Layer 5 of a small transformer language model trained on English Wikipedia (9 layers, counted from 0, width 96). Numbers have three digits each and are written without spaces.
In attention head 0, each number of a token's query or key is one row of weights dot the token's vector x. A token spreads its attention over itself and the tokens before it by the softmax of 0.177 times query dot key.
The model reads these tokens: "," " p" "ass" "ing" " to" " the" " w" "est" " of" " T" "ah" "ok" "a" " L" "ake" " and" " through" " W" "il" "son" " al" "ong" " that" " c" "ity" "'" "s" " " "10" "th" " St" "re"

Query weights of the head. A number n stands for (n - 500) times 0.0016.
q0: 625408665300431537608566573501470545429514458405551573469380619608419590504482563522479476454502431411503508387548591289500814232336642589540428515504605467446314456550479521391412459525524390342466718495586612685587591406345592490604405587419494481330346416513695628617469568475390682522
q1: 533548539629449485539314530508531278652575551460523642407722437477441483685551535478432504428494255480561603432337550405696407522612698390550491488463474358435393612603433321420570522508648582572410563647628395513426442428542572562474379497692284313531299492530363548522466472504449368479
q2: 535469427280531449452454341422598423538350507667472377609549701525354696494418409422412368621559527351530716517521511584472399589593502479460438378565391540516495422543640383288463477384536583341608532560511577359441592592395413544511430540505407581570719478568599362478643565462658505500
q3: 662385585374414694532286391498487627565282515164548381520525449584316470535435438503511407423518453575660590714476727344491536302563620493562560633430394473533469305507446582605666405563535583256496572405725417603524533268664298411490690669479474483574408303702461533604441585724456401497
q4: 412527423571445357633362518314516436583396575519449304669499450491474545546584315500517479344426525475402450600028474521504532346492671539660329554451584445616508440526582513692497617637571556327485544442479609419666514384505370420784388487558509607433493502400484727580413611679382512719
q5: 599586372425444428499483339486427390519390494471416365639568273585521483521535549357647351299580336547650292413289600507516671434443396281460540515717689574631560562526704454594501552605591565516475644721504374512420488334524506334438612596429530485355576513618433540553326373626659600518
q6: 519453539588655459606502638413404417503406427359602274663398591727476593673193492602582541621246597571704536704601448493177805558571760713377542501508449466331488496406750629574486460633506671211220556260407695528708538459471350545480615394675431443397244631332460445374265615259321638290
q7: 724562383451742372422223443513416439452679596531643462565551393272272225507570357361393509533575534458684808356350536545399611501540264540483656549639581458525522473394425607406492545501686493338611489544735386506347269541349610416695539518252408532750472501612455548457576582633516436575
q8: 527556675604376456533435435392403623642404512666484425343662517402412669572546414370585477342536521384601492682519513837512433724550744521512339578335384380550657578500561294546598545585648639299578526507480566545499376441414401562419431610632548662490394661294492322186412400322467446540
q9: 633419461552582496592451442585464591511493436321686426554508563797315443457724609457497407677389498519729485523476514472414590357579619263435444651416210284628607453461335612579468270543564546595389547429555637599601529369344331609619586574646528390526524452273555369468396509587379502439
q10: 602573522443385525647421508365667611466308561540669277660526417584467408521423532450565435394384501561742502605195590366465590464385848483515529605382658467466588557411588440472470555564549665581402441553503407356540413344484450395586559710236630578516495503375618485487322535445547548281
q11: 411519546449288609295565536407434724408466333500423657410196591671545387261604651445452650738509648713480503631789419535602473456615554402618366375537495537457521521519276644452516524396633346401427523445306371623536561566483609407412570409454554656581625493557620286662549296502442570424
q12: 631364634577300654471545550233582301579566480610490403525599594683461604471453618504569476456534515480674415498628624353504388392460378321476264373627405364472699508491510354550430586482619383451542622615574391355495576537428463676489377444551430644492502434377561535644393571594464661495
q13: 424460370531761639392461258648555648416413381436591488510607599539447403531483555528435390606548575456510628431416321648579499452485449382550589643226575607380294421461454578574444557444517605556597432580615642502519299468593600464250558520388439669512463364464520437578578492655590583405
q14: 473670467448443459346555411472387598469402201549573495424487686590450521550567579544552403463545369488630500609379419496628565413608525285558489482530668452352462587464440647481603466720441668422517493432342536415292502568394478405413591593541464682531607403549571572523459591388518411425
q15: 580601466535586368202475428538557556363528744472384550401866345408535379642862414496719447555613488482455527316289611602674688304547355301514480567455682541333369584427263635481490515363379586482452476483616385442161282522442537566638407566381667567645401412555455393772564583562434580556
q16: 596518565367351734574532286527579592546644512519414332583564442410524352527485523525430495529326624453539459477649631533581577301531596337602383646349560262563497437548482445438553446490441523534456536693517636608546430328644489585489631641463498338292504343505695406653370618687426583216
q17: 647716364442660498602618624510680516375691600416355523431325555413465294453460361504469622590491504609455435571521401534577483538434567442446527490410549395512364542412499186460472523274585471402377417649617568547464532531573525537609537358393516769325388455621543629720587467477417527501
q18: 744407512671530577411521532634346432600395462405396677331489386328543452525448397647379328302608421525359650527438420550607551666539395631578464366538560480637568574528478550463411535297541445384655363368629445620193510561609623522308583417653452671631623639614516634517437326429569492441
q19: 415462604589509444596415412681316411379485559570369606469557378466592430569552619324551428473611337515456409471536400405531457311426376632512458423609648428659442504589521810475459401394495463428532538418548368373312395533510575414501501674587419474597388467773580528786648758620556561514
q20: 766599413320761558344491467684700456428598453353330422497456554523479395556528379654432505496473660511452707516464446552524677382412319607449501510482619629593329215515404483471657412465450554549621472632692310468434472586551563404448542464351531580588404423597465606692500580492461394402
q21: 332432460558502311542500435460475687556578443507418441617633493590503445573442549631484348580630634659587549365442417600525573617611517557481491274601284396287396693427278511552561377576563439608475522268343458725481548509617380640545478587603430531498534721449359445432541623332551580340
q22: 583433658052276604572441388670438442564613576428384573434531468293639508406536438575449566371660475466213596366377719609657356604352327530625646292416620656344484491730397654604449656347440344690548805423616568490442474588527421632445407549464509513464398437470452506252489476674670461706
q23: 479588587343387425487438460326499445658583514569319330476631494176520358299537411540518501498643447420479512469481666671674259337463530414603384563691816493469663584454544390573440728273429488544670529795527531293430612412229406546616520498298670657384462544581588447532485656585611281562
q24: 407498637471397659514562354547503508369686573273405676514380612401407342384497471423553484491552440576326432328720392499682487420298196399218817409425570666511335473420584465276416592433470599746419417439502413391407347523589474504493622641504534636598599424769720549601649541508457675790
q25: 374502680420594414647593674414451400456597603490328736394573588160558400318581334543505416696638569625344610564556499536598270713513289555460511253523469548501431619538616299432374632435496447668581534394693300513317477556514421420395443388487550636551645413528558490397656437506532533570
q26: 669472555472566464512488260756390573259564674355312553428557543560454320410473488531607332474574500335556398347596745558596434380487213285492508427584501669554278375459362616409545546413639406434683510357631587307459493598561515592528606885478532613527553429661607498487626738539506476547
q27: 639472541553450380439425521622663572334486638429559401491578644601405378323612568564576525625324455379365473366538536589406497355585664311328856567323607779440534491431353736602506552541683570615647362437476527498377283282282418589514458558466559350488449503421531609481611511476522302446
q28: 458482574458365593615547486630425332642553522431408585403282368421431397425512482645680774349596574488332483495510531437475294553620504613373514448587349503419483461646434423529630362634511420322442566539560576459496403862481597695609509431476386576332414455613344554509454401532727422634
q29: 631597333375573348633343512513416597416423555434549651412424465469587235574414331538536652364574448464601578407381623501424515295251352295553625530737513653495553324311477631573644420432469567648558593627596396430479438572551465328629547856344451499635379413539448556388518599713596512634
q30: 475415463375444599589317557520541376369739583662419453514396453317455481589672480377482299485676316495531585336438430632803398343323318293377550376411677704516523560513586259377621802408527620639515576762473387305495428422393545547475388556262672724693607512590643397564542650571398634428
q31: 496335493622655512637555523344602538612284133417832596401398509640393725504377348555533356672210772507459377762872308678134559688580625629379637385539283396547669657525598558543540385632622323501707392283195601623545574542589513374425457381711557593550607582564291502360532393278409303244

Key weights of the head. A number n stands for (n - 500) times 0.0013.
k0: 576453475627420656446243398521650685486699510616457177480390648535235662572414627465453304507532477398434521404507562541509285610391436281640401533433615485572721380552482807556667521581565542520581602366544510411419379482575354344522525659463688369486805488403409372481382543552595547436
k1: 509629467445424295397611438624597624511419458519339363354557468565364452516378579661628621590480380592413667403573499265539817301361556601392368553423196436464497469357387740496434263442576485265486432496709598488687463496440480586571471520487587334491665385549564620406602466548558735538
k2: 447482502457601612354669415456400587714587501678344441481527433544709405412494516329392603515440633469488633444524455568442468393485536327556397613648606588556711542566437420514604554424358479564303482584279457717502515697466442517690317516581529639372518519397540315441546361502268241454
k3: 544325511468426454596588267704452608421338599308512346519517551362558506328496536792659467495597336203547333307614498494493228539342538498357577424414333600817686275658407694633340580678556511593590549318675639031384447518331483565407526636324517459688499566441627655606590436447608547741
k4: 543425537415316582440582307597315592367645558271371339588414441609474520288665577729561660537962507393433236413671652567487364732493582507510493576579544489518270189500510461712298412580269479375506567531678493297588534527501706496445573382239410404366517667583262483609518755298568551699
k5: 654446759472416683541377566728385657615443479481500507557722604538460358437675497676434771707576422454550590491751445782538406264507423374511361535440539440649319180483261273458475550220483691222694571624467539358467361422224612551436352536265476500522472480454491411665515480538401745574
k6: 588444600611352675559395378334665410428851329390633689415389240561501497526426483619591256556456708395693546664509561510467398789562234479626646513712347598493553387469356548457280564712570440487348489448492525405470592513606383582500521509655635522459412388553346443481370565400552182555
k7: 294649641567601430619457558698636467456326648472353468389569500470491372581520534498647448446504529856302392369416407449563452432543472412392330405285268504547545529658513571412522594400303614593723519429576440427372759627602687631393532597498497380451333406507599558464772392469514622567
k8: 443364622647303519295655621589504561326417353460663571556458493635254476415677469730585614519462510452510419516251398575391675500406688355529554620554626609508359411559552274742422511822625438566271219341272607473535481504673402435498636531606591553429740500346430464610491499538525258271
k9: 674382534610386749641516301537454393554520756320411286633571293431469347528496408610645245219504668231472434609321536343490648579438513740473484524497664379581430482407707758521683532435608466324364560306641457341521456628605369524421496718347535572595353375524683536527394698411517500533
k10: 718308840790400511411391400732498465478519543345545446580553568408467408556635491550517541377528528469566382391760708558410266516437639538608437520386332295508664496375200512656375517325475694349505592387592757371671526435444566423582693526448286500423420584543310617737589268561580405440
k11: 603525450673339445424786442605466222511425533563478702606742395437498469404433489429317316473476392574549554440374401509600200609463513486649591372724457476518353837648593509517392556461337282447519541547563577685431426594629623409238639642423547482674625544576570393428434365398475532415
k12: 677440585496530531426439297294482508729527379437609444678472344587640216435634598754357630477372483451420547351417679532382202454648425696574379426632482495608554499236536695515553424524482567329434590626545740560501321487830447585639478638683308390289560586544460511477225411334681408617
k13: 499856560536613399380382512560283297457461608336438408602729344316565312668568662468396404303561394622765628439607501562496487356404430556180590621430318606598733530358479395219625323534385482570763341406610424343503550454600617647450612705452325595500395613547655643452485406579581745507
k14: 638317569497607378495602520390609401586485555768357341530615604500358507379430521373430553651454521507659481428476528740433511588610543507618426855470548398727562440470311375502431441270629357468505372636657569463601469407522374470585615460384571655633664453332528163441325374628373448396
k15: 513579611394428508405550402700659587652432634235536397418663435271420214542496683601486664336590573663282497482322319582558399361286528517211395568318451396440544360282411567465372480551395492310861505593652686284475624450578769387608584521422347697522482473478579826433609563652574647553
k16: 371300523650426620421416403399765551312380683492648412615568441398331527680536590460549341291603364377589584466843384356510466387482581567526450622623468357618649613406631399377434588610436647386692622367603646480481386471530318421471373597489447540388409641356587503545342606517605651704
k17: 441544495833517460598368344618528556352533467428232639367609275338414531324541595366696270517395413415570597494774318307672590422514755465397612385566472586401308512584477519548420525372267412383502630553571588690465777287444664544597399512491285359542630773461379557342788423621598700514
k18: 301582525512689523732453788666606436363397352467389665588264578475301634335547486380527755746597256419638134491509268499552663279579754320453488374601592632446414421630697547280257404538509514495420381550522580621510320475474595603580607366521530528643463584721425400589553368422305695520
k19: 384668422317559503450318577607468595525453466597520433474611483341601508459325616567385606415659616567273485543514612468512458436574297388307472559319508546667547611340253581367586712616515470460864422429528559508441352474646517346497648456409503556635554373482422511513479358668607650677
k20: 474693460506580437646394386555520635430339711641535581318459498580348437427365397385406448660593548448478641287422442559524619493427649387260453552620357539421828514600598527419381472369381568505633508361402369396278830397407477562411321584417477623566468730527450490464476539554446777663
k21: 681338439512550552256462459617605365405390405623438586436257404840479698716441541407348548605376386341281813570384178565521367454414474770542412878516546388475525529526525502254709504491544581275356541667450493649367511428464405408418337593648595522484383554645853478496689466560449528605
k22: 574403386422346554638668657098609496664874612699652276370479759795536641652474568359560533486381367432488515419471430381373305267442655528479217418596411561418781491456453276657522567626649695573469363579375381538512378605669335622436451411441510403332417596513622469394516488520515321572
k23: 516453678497391466509653498573621668536239518658358375351588656466557605356575652573608676479504386878527505358651522618303249414458596384377217411441619388765527525373542270503455393653426476703458778705481516540583500323555510393463295448414291473343526614512268646461466219593659657422
k24: 481501229566633434471212578526352470413411454606447496517660607271534423512295785461568332492609556443391618443398429582337507229612645696251341568435394584475663417506358490633765469592557420526874535698672451336451652672318585481561528624412344418730293608519394634494505439607497569494
k25: 330510331498390513429540465326506295547476450622487707468530497370513667327623538229458522571431424481523316601420225571542628303689673404300632295607742604445497459724525616445624466431592597660439437794442527674556624331540531510672275495640474189438361803696516481487462500415413533549
k26: 392504564622545479576501612446470501688596716537552379512488475345582515648263430523514344384558406625199754420385503463412298349429490786255436468370458646654762266324462529546648711440451403461700457521448500460473314661598593378427501400575466642539409623409555594449597507670723364508
k27: 657492480370660544698484442495370392546454643454333525632456454472346488792433337576472491201438551516470772507385542488185781595447753417301478464592546201530594532567564592369733491409345564743421432431645619400336593648625340418538566505324614396402393387480505451811644606674296550472
k28: 628400501565456434744500636479413678538626380583389621376449677660613701470406335516563407525397525367575620343301406543414686537491329513780624606463280613566322360563507421602217464491356562606386328238570404764283487603574339456466316421641493500539682571468697468352478617437315537662
k29: 289479663644659374486499572472366513582643483440669448343807757572654418784505633514537437623446459698351512395371665600592524630611409646169381455181335475762511638390461530511530493279438609517723420412540350461377403398500588519322522420312444427550455369320646547562420398833469376504
k30: 457507512588488513397545557464420672653402456448429420571659724488560355687360474652513536493516468540311647432479414486446577340482671445412443568533163351655835640554478259719460546531504536284505589898271381495492536378526391504548507539369266359439431584516580356535356256647577655553
k31: 533454216506702558402563746530390438345576589552545693602208387561286677308470421513551499585453492528432492439513422428484494856522612278671651488667544717371346359632733510385502526501624463800161399471379593681573613496465252641511448345487705384573460473600619452634604468323431356430

The vector x that enters this layer's attention at each token. A number n stands for (n - 500) times 0.013.
0 ",": 572399470610496543331377404573523409375524505533657563571346321586417571433535453551559542446554643321659471589473490404506392692483352396792640585596542514419340390452604570481531410528715453685144603460532481494540461700498407561517501493607560476584551424363509390589366585411469397476
1 " p": 530370438520439668457470388465533459409612520499559520577438316585336556492564407497520465616498535241601493568464462435549492714486361446877597508643626383293396384421545555557418481461641491646110560539542546520549509501584370479512555520583777471620450394507514470609421562382457436466
2 "ass": 594411526570402589476493331381569543425623474522557541577427372621341607563595308461535378542578550341630423512518525426574457740501430422831625542646590477363344386558488505525411422416591532627093532501526568467514515520534447419615533534579653455560482343523500470583425678335368367508
3 "ing": 664443498572454570492437355424499514384588514497571550625371369641406540538549379467547320477518514302590392477510517389553470722574397463854579642663592449412382385449524581554394498439586454671075546498504510446486523507573370536486570492578776507569514402466525436541509652392379389505
4 " to": 614410486535463669439492376445564527474580529520559515639308232647302517549508393520495412508580520275551418472510471432564473725569431417859562595663598499376418414407551525593404452498567447630095569491451487530554444590587386514497579556567696481537495453465502403562448629466404357514
5 " the": 633443403571476590375470411471543480397603524542646579566333300530407527513465402515528444514510557274736464511495480447589467771533418367863630536690552494363393367444572562564455484404644439619117680485507507464462457563508419510494569522504619478598492426411496382583465612439435418486
6 " w": 533455435544474585423469427454478451453641528538606529588357291610429523434570389442521465603534553253555450459510459465565512750517472458985590589617597528334311409507446466504396522472636555598087572503541483522541444595463457460468656530450610498668534401503484419528423671428430413463
7 "est": 519451444580526584424488389433512499428635500516713496504395340601423629423567413383568341496444533253563453543470476421539469764489469442872638570713569509336265424479477521531415570431549477580140602517506548477516418563525421471574601545567680554586445453531442377597448652470419384556
8 " of": 634416433608478606445481333464529556449600508573640553595334240661374540493512373512504385508507563280592396535502434435560453750484439410839561545663549490384303376417578558516401569429583473649121605528477514465596436588526447483539514554540682542611497398429479441511517605459488418476
9 " T": 505418425539476603362504459500559495446645544549548514624421283622395482462540344456604402540452603306598445550439433392564487734572467456966535516707597530341384407394553412629396493434608404671146495482584533487452441518505429476517533526569653518579477415565418469643508573433451389518
10 "ah": 587517440634534580422542339401520559434629498473589500568337353547324587435552315484660408487457521295565444536492510484572505748543459520922515545702593531411379470459533469571434482437486438693078584470498565498403452465499432416523530552511628493552449484604452405623507619348440366570
11 "ok": 577544449622458539412539365430525552466601540522626453665280345572396523399495269435625395493456515227636502510554528435549548745528424519865567554684613490398358374482511470566397555473562424681143526457509525519386454471530478492456557587494682496549489434558530444608556569394422352536
12 "a": 626450472636498572456548375375451550432625539578631456615298342563363528484490332476595414505439535294598454503533483491582562709483460440920511627693577528393335365544524529539367469463567408652113526478512540466466460466516493439535535565467702467576399437586488473644530547357488347546
13 " L": 649475433560531659409567367446490479446602505525585534546362238628409574438477354506555412613489543358585406482437437398534508715519464464944579515636609506389346396455496416553369534480632482652153509425571475467591472442546421438540635570515607479577528376568429471670527563422476348560
14 "ake": 583462371660487560430512359401534542462563524491674428552332341592404488473525344431500381535462496368653491510493456428571540733525434502878546543687631577445338446491480551534301560481587434646093551559539586456480425525517427457510602525462715480507461405604546450569518588383421301582
15 " and": 622447387595510666406543338418530545467600530535706536569396272549392517595550306489538407532479494341569384465491439439525515698550443440901575558662579484441387381431522524598368529484578447613117600494562530442564442562566431527457607546562634575607451389448451402500489592370475313465
16 " through": 618407417583437627404452308460578556459607513546625458642403258639355589558450293473522437565513510354581463460503381460553435657562441451917581552657517523437360413452592516597366496405591500595140588532499511464508451577534422522455635571551702547566422380484517413542490584446474354510
17 " W": 599441445620485591415513408424513488447568589509551509595399206636423507451479311390571417648481586324601441521463442423554525689541471487986568516635615535378340432476478384585316576443630553629205548512550497511459444587494450469479630503499561510636529381535445459593473599406458379497
18 "il": 620457479631477596358481385442534554484569553612607486544391315606426597419464288495553392498440555402590398484489462431599507727456425534912572504697593441429330442461483435569316476479562567603133572496509518512471380508560404423481616514507662548591435460566446418591672627393449330571
19 "son": 627480481670469575410499368404558500523590567580651488534371317614339536516514342488543368543489520361626452473507436411563513710504477418922584584642591532437259402479455501569309565526581460645154545554496529443453473499450460423525604478521625529559439380594468393588530586389471311593
20 " al": 638522426524532597343498309471585490445630507550630527598387333599414523436521382554472433636460553341538459416496456384483545737529355462874520537604598474450408441438577486623336548486552515607075582529501465463573343494542476474484630616514564514670411438539573392608495613399458302476
21 "ong": 609420450618510528397532364441575483480612576542611537573437329671414485506464191487536378521479488326567458420539498431513518672606395492875532567598579463394334450421546516544374557448612392601115571553466570474489522576469438457476611681515659580561422375550523400560543648399431313554
22 " that": 623422367609467651414517410500521496463522535553611522616378254616399494573493338536588361544510536375662402439555481393551469724548394425868533571614589540415394394425463572537399448417569441656127565574515496419572399533476483548466594575553643526660401392467493392563538591386492316546
23 " c": 571445491548525610357421369489492512443644587447614579587412286587322562522528445496542438559397580321640415407435462408532471636498407507948569457639586592349396422387480464542377453449615487604166613627517531439555466440550416529506629551539678468657484382627510409555494616368490399483
24 "ity": 580454450638476592411436322434598536408611604529644564579383297639360562539497319460554348515450510361598414398495532426610409642526430471873564570619568527407424445460488619523333472434565480616114635599428538466481449484508398461607604548513601508621445385528499474611558625392448320553
25 "'": 621497479629531675418459401383558546402605478577646580639442247566388477482454430518590391546468512344641422396477501420631506703581462551859509564590557567388413297422520531568428520407599447583078619540435515467484476486472421556441642509551606474574423378580507371521459595384494360564
26 "s": 573480464602467578393455308410492522475676506542690550652375304588364538516486342493602324553529611268610431358494478373557495690536446386868534539626532540395406405477439596550372557462584435656185599588420529482477521519491496445453628492581636542599442413495530509571548610348444370505
27 " ": 602453503611493605299515435331484465463630562568611591613414276599441549532463422454608400577532605367572475435433429402560461679566460473903542500638567492329386410436507596565302493463596459594094514559494491432563461471507490454461582642597606487647472313489460481569507594389521376529
28 "10": 633469396556463596352534425395487468451620528550660565570381266617400571572446405411672454561472535385599475455476506414587437740516431501900545560581579455338368398398471562546360543435582499626121595561420500385489439522528515473481575594496562575575425395566534437641498600349494342598
29 "th": 552526406629468624428496346501552498468673487561662560515409319609420559455439320482628340577432510321594458410510488386645478689565488523876522549629597589379371404348481569587333522521550413610181619609478524440437381520518416421507584540547644580565401389554484478556465629336441400510
30 " St": 503545434594507580383582384435515437461533591523635532592337281633387510505488375525561390608530515299631418471413418393504429679547467428942557457633609594402381420417492418541306562366533437636216600584556549517500408508466437516499651561574582559594450384636459508636481622393441400544
31 "re": 564485483664508616441561387356483451514536529498678497661370377520428538456513322541543356552503563351586441414476502323622482604518474474900584532677587511421368386462448429557278497472594536593102507576442497522466429559476446489566621569556648592625434388639469410506617552434450293550

Token 19 "son".
Which two tokens does it look at most, in order? 16 " through", 15 " and"

Token 28 "10".
Which token does it look at most, and with what share of its attention? 28 "10", with about 20%

Token 30 " St".
Which token does it look at most, and with what share of its attention? 29 "th", with about 20%

Token 13 " L".
Which token does it look at most, and with what share of its attention? 5 " the", with about 30%

Token 16 " through".
Which token does it look at most? 15 " and"

Token 6 " w".
Which token does it look at most? 5 " the"

Token 21 "ong".
Which token does it look at most, and with what share of its attention? 21 "ong", with about 30%

Token 15 " and".
Which token does it look at most? 15 " and"

Token 27 " ".
Which token does it look at most? 22 " that"

Token 12 "a".
Which token does it look at most? 8 " of"

Token 23 " c".
Which token does it look at most? 22 " that"

Token 10 "ah".
Which token does it look at most, and with what share of its attention? 8 " of", with about 40%

Token 18 "il".
Which token does it look at most? 17 " W"

Token 29 "th".
Which token does it look at most, and with what share of its attention? 22 " that", with about 30%

Token 17 " W".
Which token does it look at most? 16 " through"

Token 9 " T".
Which token does it look at most, and with what share of its attention? 8 " of", with about 50%

Token 26 "s".
Which token does it look at most, and with what share of its attention? 22 " that", with about 40%

Token 20 " al".
Which token does it look at most, and with what share of its attention? 16 " through", with about 50%

Token 11 "ok".
Which token does it look at most? 8 " of"